Layer 9 of a small transformer language model trained on English Wikipedia (12 layers, counted from 0, width 128).
Take only the direct path to the model's output, skipping the later layers: a vector added to the residual stream pushes a token's score in proportion to its dot product with that token's output vector.

Output vectors of the tokens that the questions are about. A number n stands for n times 0.021.
"l": 10 -15 6 30 3 -2 -17 -8 -4 -18 0 47 -3 1 1 -13 17 3 -1 -7 -7 -8 6 1 0 0 -30 13 -21 8 7 28 6 -11 17 -2 3 6 4 -33 -5 -3 3 -1 0 10 6 -16 -11 -2 29 5 -17 -8 -5 9 15 -21 -20 0 31 3 0 -13 7 7 7 5 10 -11 8 26 -3 8 12 13 -2 11 26 -9 -8 7 21 -12 9 -14 8 0 -2 15 0 5 19 24 6 1 -12 2 17 -5 -11 -29 -32 -33 3 -11 -7 -12 -6 -13 2 -10 14 -17 -9 22 4 -9 -21 9 -39 -15 -2 4 20 10 -27 12
" If": -10 9 9 0 12 -13 16 -16 -33 0 -12 -23 -30 -1 -19 12 -10 3 -4 -6 20 -21 2 10 14 10 20 13 6 22 -14 -27 21 -13 3 5 18 -15 -4 19 -4 -2 12 -17 1 4 18 -11 18 9 -23 -37 16 -8 16 -10 1 11 4 9 8 -2 25 -13 19 -17 26 6 -14 7 -6 1 2 -8 10 27 -16 17 -18 8 -2 2 16 3 8 -7 35 13 -7 20 8 31 8 -1 11 -1 5 -16 -28 -21 9 11 -2 -24 -14 -9 0 2 -12 -10 -22 -16 0 -4 0 -10 -19 -14 -7 5 -3 -5 8 22 8 1 -6 -10
"====": 11 17 25 -12 -3 -14 11 22 -8 45 -2 -20 -11 36 -17 1 -5 -26 33 -21 5 6 8 3 -3 24 -35 -15 -1 1 -7 -5 23 -4 -8 -12 12 20 -10 5 -5 -4 0 -43 2 3 26 6 -20 8 -14 -1 -14 1 10 2 -6 -16 6 -7 -26 -3 22 -34 25 -24 2 10 11 -28 7 22 -6 -29 -5 -8 15 -2 -14 -9 -5 12 -3 -15 -2 16 51 13 16 44 -2 6 26 2 33 -11 -1 -13 31 3 5 -25 -2 8 8 -15 -4 30 -16 14 -11 12 4 -1 -27 -20 -33 -4 1 19 21 -38 2 3 -15 -2 -21 -22
" way": -17 -6 8 0 -27 -9 -1 1 -22 12 -22 5 1 -7 7 10 -14 -1 -13 4 -5 -1 23 -4 29 -20 10 3 -6 12 -20 -2 19 -16 8 -8 6 1 0 17 -5 -14 4 -6 17 -12 19 -8 13 8 -8 -15 27 4 3 -35 15 12 13 -1 22 10 9 -19 19 -14 -30 -1 -9 21 -12 3 9 -2 -19 0 -12 1 -22 14 9 2 2 31 8 -25 20 4 -5 29 10 28 -15 18 16 -2 20 9 23 -31 0 -14 15 11 -20 -16 7 -15 -2 5 -15 -13 3 -1 -19 -8 -22 16 29 -1 -7 11 0 -24 -2 0 -18 -2
"Heseltine": -5 31 21 -8 -20 -15 21 -30 -26 9 -29 -6 -34 18 -93 41 -30 -15 8 -14 25 -6 20 19 60 -20 12 -15 14 6 -49 -14 16 13 -18 -21 58 -12 -16 23 26 -16 -3 -21 9 -21 65 4 47 4 -25 -26 32 30 22 -54 16 18 -36 44 15 -2 30 -13 30 -37 32 -14 -29 -6 -24 26 14 -14 -39 29 -9 12 -32 20 10 24 42 19 5 -17 31 30 -13 36 -12 29 -27 10 24 16 41 -13 -7 -25 51 10 -29 -14 -16 -14 17 19 -19 -22 -27 -35 36 14 -30 -36 -60 -22 -9 -23 -16 -11 24 -26 -12 50 -34 11
"ugh": -21 14 -20 4 -47 5 5 -29 15 -4 -14 18 -19 39 -11 9 3 -18 -6 5 3 -11 16 27 11 29 -11 6 -6 2 3 -12 20 15 -5 -11 19 -32 -2 31 8 -9 29 -13 -1 5 2 -11 21 5 -12 -14 -6 16 -7 -16 45 23 -33 28 -12 6 10 -6 31 -17 15 3 1 -12 -1 -16 18 13 6 5 -5 20 -44 22 9 -35 18 24 -1 -2 -19 10 -11 -2 -24 -6 3 26 -8 -4 25 -40 3 3 18 -1 18 -14 -19 -30 3 52 16 -16 -4 -23 5 -8 -34 -10 2 -24 -3 -21 13 -26 -1 19 18 34 -18 -28
"ör": -7 5 15 4 -16 -4 6 -27 5 8 -17 6 4 27 -22 0 -30 -4 19 -2 11 -8 5 11 -6 -13 6 10 12 2 1 -7 -6 -1 -14 -25 26 0 -19 -4 3 -2 7 -21 8 -18 8 -2 -3 20 -7 8 35 26 9 -15 -2 9 -34 29 -9 26 16 0 7 -26 9 4 -21 16 4 2 -13 -34 -15 29 -23 24 -19 -9 3 -11 38 -1 -9 -16 1 24 -26 11 4 9 4 16 2 24 -8 -11 16 -3 10 -14 -32 -8 -35 -19 23 9 -5 8 -19 -24 22 4 -7 -17 8 5 16 -9 -29 -20 6 19 22 26 -10 21
"ign": -7 14 -3 21 2 -23 13 8 -4 13 -15 23 -4 33 -20 -8 2 -24 -11 -6 -13 -18 -6 15 -5 -1 -7 15 -25 -3 2 10 1 40 -24 5 -7 -19 -18 14 20 -1 0 26 -21 5 1 -9 12 -15 15 -9 -15 -3 13 -19 9 -8 -14 -9 25 3 13 -13 33 -3 -5 -12 -3 5 3 -2 1 2 -2 21 -22 28 -13 3 -1 -5 -19 -7 -7 -13 14 1 6 7 -4 -21 6 3 -12 12 19 13 6 -26 8 10 -10 -30 -7 -23 30 13 -22 19 18 -8 10 19 -2 -9 2 11 -20 -21 8 15 2 0 9 30 8 -29
"ld": -15 8 -9 -22 -14 -16 8 -23 -20 7 34 5 -6 35 -11 -7 -1 -19 -9 -6 20 -8 38 12 45 6 17 0 -12 4 7 -2 21 6 -20 2 -3 12 -4 -3 -2 1 -4 0 13 -22 -7 41 6 32 -22 -11 5 15 -1 6 16 -15 -11 45 26 33 -2 -32 -2 -33 21 -7 16 -17 3 6 -33 20 3 16 -8 -3 -2 26 -8 3 30 1 5 9 15 39 -39 32 7 11 -9 -5 -10 -5 4 7 14 -32 16 -15 -38 -9 -17 -17 -35 -6 -8 -5 -15 -22 12 13 4 -18 8 -38 7 14 -55 -17 8 23 -24 35 -30 -11
" reign": -8 -13 16 -23 -14 19 7 -22 -21 19 -14 -5 -17 25 -3 18 2 -14 0 -10 -5 13 3 -1 22 -10 7 -17 38 22 -15 -9 6 13 5 -22 7 11 -8 23 -18 -4 -5 -24 1 -3 4 26 11 9 9 -1 2 -1 10 -26 -3 -5 -12 25 17 -6 -4 -11 12 -30 0 -6 -12 -10 -17 23 1 -13 0 39 0 22 -5 -1 6 -3 33 5 -1 -22 7 -7 -1 15 -7 -3 -9 18 18 21 14 -15 -2 8 16 3 0 7 -1 -1 25 -6 -15 1 8 -42 9 -23 -19 5 -47 -9 16 19 -15 -21 8 -5 0 10 -7 -8
"ship": 1 30 -3 18 -16 14 27 -27 -8 18 -22 7 4 -25 -17 0 -12 9 -29 -29 21 10 15 -12 33 -7 8 -2 -9 4 -8 -8 -4 11 18 -4 -7 -1 19 -20 -17 -2 -8 -20 6 2 -14 -7 -10 38 -23 39 -7 -3 -3 8 10 13 1 6 -1 -22 -21 -28 7 14 6 -11 8 -20 21 4 -3 -7 -32 13 8 -13 -11 12 -14 12 2 8 -12 0 32 10 -22 21 9 26 12 12 -12 7 -1 22 -41 5 24 -23 13 7 14 -2 -4 -13 -10 -6 -9 1 -1 11 6 -22 -20 -14 -11 7 -26 23 2 9 23 18 -16 11
" Industry": -19 16 -18 -4 -13 -20 2 -17 16 -13 -4 -16 6 18 -14 8 -14 5 -9 10 7 -14 27 1 -9 3 25 -4 27 31 -22 -25 20 -1 -17 -29 14 -17 -12 -10 10 -5 -8 -16 12 2 4 14 1 8 9 22 10 14 7 3 -3 -4 -5 9 16 11 23 -37 3 -10 24 -9 -17 -10 -4 -42 2 1 -1 20 -6 21 5 19 -1 5 20 1 8 -24 14 12 -11 17 9 18 0 6 -2 -4 -2 9 10 -31 17 13 -10 -22 -30 7 8 17 -15 -33 -21 4 8 31 -16 -14 1 -2 -22 -11 13 3 12 -8 -6 19 -12 6
"ax": 16 -9 19 -2 16 3 5 22 -30 -28 2 -12 -22 7 -22 -7 -3 -19 9 -6 20 -31 -3 29 -15 -4 11 13 -18 13 1 18 -4 -15 -23 -20 0 -4 -15 -5 -6 -3 18 -2 44 -27 -8 -4 -3 22 -1 14 37 6 -14 -20 3 11 -16 27 -16 -11 17 -3 24 10 15 2 22 2 -14 -7 -2 -1 -11 22 20 -3 -15 39 13 7 -8 10 -4 0 -9 -9 -36 5 -30 15 7 -7 9 22 -3 -20 -18 -15 13 8 -12 -24 23 2 26 -7 11 -21 -6 -18 13 5 18 -19 2 -4 3 0 -23 -6 4 18 6 16 2 -12

Each question shows what one neuron of this layer's MLP adds at an activation of 1. A number n stands for n times 0.0088.

n292: -9 -25 30 -8 -9 2 13 9 -2 21 17 8 2 -6 11 -2 3 -10 8 -6 -6 11 -2 -9 3 -12 -23 -8 -15 -15 -1 21 11 3 11 25 6 -1 27 -10 -4 -1 0 -10 19 -19 17 5 -8 13 -10 -14 -14 -9 -12 -47 -2 5 0 -24 -23 14 -5 6 6 -21 -4 34 29 -6 12 3 -27 13 -8 -6 25 -4 6 7 23 -10 -2 -7 -6 -8 -20 1 -25 17 0 13 9 35 -5 14 -5 8 -10 3 16 -16 34 -4 -13 -39 -22 -15 -1 0 16 -1 -24 1 3 18 -6 17 18 -13 4 16 1 -21 2 6 3 14
Which of these tokens does it push up most? " way"

n287: 28 -8 -22 -12 8 -9 -1 0 10 5 -14 5 -24 -17 -10 -15 18 -10 -9 7 -11 -14 -42 -1 -14 -6 -23 -19 -19 -14 -41 22 11 -5 3 11 -10 13 -4 -23 -13 -4 -9 9 8 -7 17 7 -24 20 1 -3 19 24 13 4 -23 3 1 10 -31 13 3 -1 -2 11 11 -6 -33 7 4 -4 0 17 12 7 2 -2 -2 8 -10 -8 -2 -1 8 0 7 -14 -3 -3 1 14 3 -12 25 18 9 -15 -15 24 -2 7 0 1 7 20 -21 1 1 -7 2 4 18 -19 1 5 20 20 14 28 -15 6 6 -13 1 22 32 0
Which of these tokens does it push up most? "ax"

n323: 0 1 2 -8 -5 -5 -26 -27 -21 0 25 -15 -1 -12 -21 -14 4 6 11 1 7 -8 -6 30 -26 -14 -7 -36 -1 -5 8 5 5 -7 11 -13 -3 -21 24 19 -15 -18 1 -5 26 -2 -7 -28 28 16 -21 -12 -14 -1 16 -12 -32 0 -5 -48 -12 14 18 -14 -1 -6 5 -1 -6 -5 -17 8 9 10 1 19 -7 5 19 -7 20 -30 -17 -16 -11 4 21 9 -2 -2 4 16 -2 9 -3 -12 -4 19 -16 19 16 -10 -14 9 29 25 7 20 15 12 -14 23 -33 3 -3 24 5 3 15 34 -21 17 18 -5 0 -2 47 0
Which of these tokens does it push up most? " If"

n476: -1 3 16 11 0 -13 -6 54 0 -22 32 -24 24 -10 -2 9 -16 -16 5 -5 12 36 -29 -2 -23 -3 14 0 -18 -14 -8 -23 6 13 0 2 0 20 -8 -3 -25 -3 -32 10 12 -11 -7 -14 -9 2 -24 -6 -11 8 -2 0 7 11 0 -8 0 -19 2 -4 32 -7 5 -40 -5 22 -21 4 -14 20 -22 6 -6 13 3 14 0 -11 11 3 -15 31 -14 -12 22 1 34 -11 -2 -17 8 11 -30 4 -9 3 0 -14 24 21 8 -26 8 -16 13 -20 15 1 0 -8 -3 -5 23 -22 27 -7 24 31 -8 -9 4 25 9 -7
Pushed down most: "l"

n508: -7 -18 17 6 -26 -4 7 -4 -7 -20 -4 -15 1 -2 -33 -12 7 1 -5 21 16 14 22 -8 -23 -5 1 10 -1 -6 -7 3 -5 -2 -14 11 15 -2 -1 -25 -15 -20 -1 10 0 -15 -2 -1 5 22 -4 12 8 9 -23 1 6 -10 33 -12 -11 -15 8 -1 -14 8 -3 -18 4 -9 -13 12 13 -15 11 10 2 -9 8 17 24 20 -1 -28 0 -7 1 0 -14 -6 -1 4 5 0 18 3 5 -5 0 4 20 -2 -12 -3 7 32 5 -4 -4 -5 9 -6 29 1 -7 -2 4 19 3 -4 8 -2 27 -9 7 5 -14 -8
Which three tokens does it push up most, strongest first? "ax", "Heseltine", " Industry"

n281: -5 -16 0 18 -5 23 -12 11 -2 -5 24 3 -13 15 13 -17 -13 1 -28 36 -6 7 -17 11 -2 -6 -36 18 -6 -5 -26 8 -12 2 -17 -24 9 2 12 23 3 7 -7 0 2 11 -13 8 8 -13 -8 9 19 6 8 -5 -21 10 11 7 5 -4 0 -7 1 -30 6 19 -16 31 -3 -14 23 -9 -4 -2 5 -14 -9 -16 3 -4 0 -25 -5 -7 5 -5 -1 -13 12 -18 -10 -4 5 23 26 12 8 7 12 1 -9 -2 11 7 -8 3 12 -1 -28 -5 -10 -5 -2 12 15 2 20 18 6 -3 -27 -6 19 6 17 6
Pushed down most: "ship"

n41: 7 16 4 13 2 3 5 0 -1 0 1 -1 -9 -29 0 4 35 -5 -17 7 25 -10 8 -12 22 -8 -6 -9 -25 27 7 25 9 5 15 -3 2 -5 7 -3 -28 0 8 -15 -13 -15 -8 0 -20 -1 -20 12 5 -4 2 -6 -30 -17 19 -16 -2 10 -24 0 -5 3 2 -5 24 -9 8 -17 -5 -7 11 0 8 -1 14 -22 -3 29 7 -21 -27 7 -11 9 -18 6 8 -7 27 26 -16 8 15 4 3 -32 -2 -22 24 7 1 17 -15 -14 8 24 17 -12 -29 -7 -3 -9 -3 -6 23 31 -24 -1 -4 34 -5 15 10 -12
Which three tokens does it push up most, strongest first? "ship", "ld", "l"

n155: -15 -22 2 7 15 -4 20 -7 -20 30 7 23 6 12 14 9 -10 4 -2 -9 17 23 31 -14 -44 -16 -28 -9 -34 -15 -2 1 -1 5 -10 -24 -2 -32 -5 -8 -28 -10 -8 -4 15 -14 -16 13 15 26 0 0 17 4 -16 -24 11 -7 7 -15 -42 14 39 0 -3 -14 0 -9 9 -7 13 -19 -22 10 9 14 7 5 -4 13 2 1 -14 17 8 32 17 6 -26 -3 -7 15 -14 27 13 13 3 18 20 -22 -8 34 -2 7 16 31 -4 31 1 -18 16 3 14 0 3 0 10 -3 -25 2 -9 -8 -24 -49 -12 5 -2 -21
Which of these tokens does it push up most? "ax"

n184: 4 2 0 -14 3 -8 9 8 -4 -12 6 -20 -5 -21 -19 19 10 13 0 22 6 17 -6 -20 -25 -1 16 -23 -2 -2 -29 -25 0 -6 -5 8 24 2 1 1 0 -11 4 -22 30 -8 5 -1 -10 0 8 -8 1 -22 -12 5 -11 11 22 -19 13 8 -10 -17 -15 11 6 14 2 4 11 -14 24 17 -16 1 6 -15 16 -33 6 12 2 -15 -14 -1 4 26 -3 -2 21 -12 1 -14 -3 -6 -10 2 20 10 0 6 15 -14 11 -1 21 -6 20 -9 -7 -4 -18 2 -19 -6 9 -9 23 19 16 -13 9 -5 3 11 8 -4
Which of these tokens does it push up most? " Industry"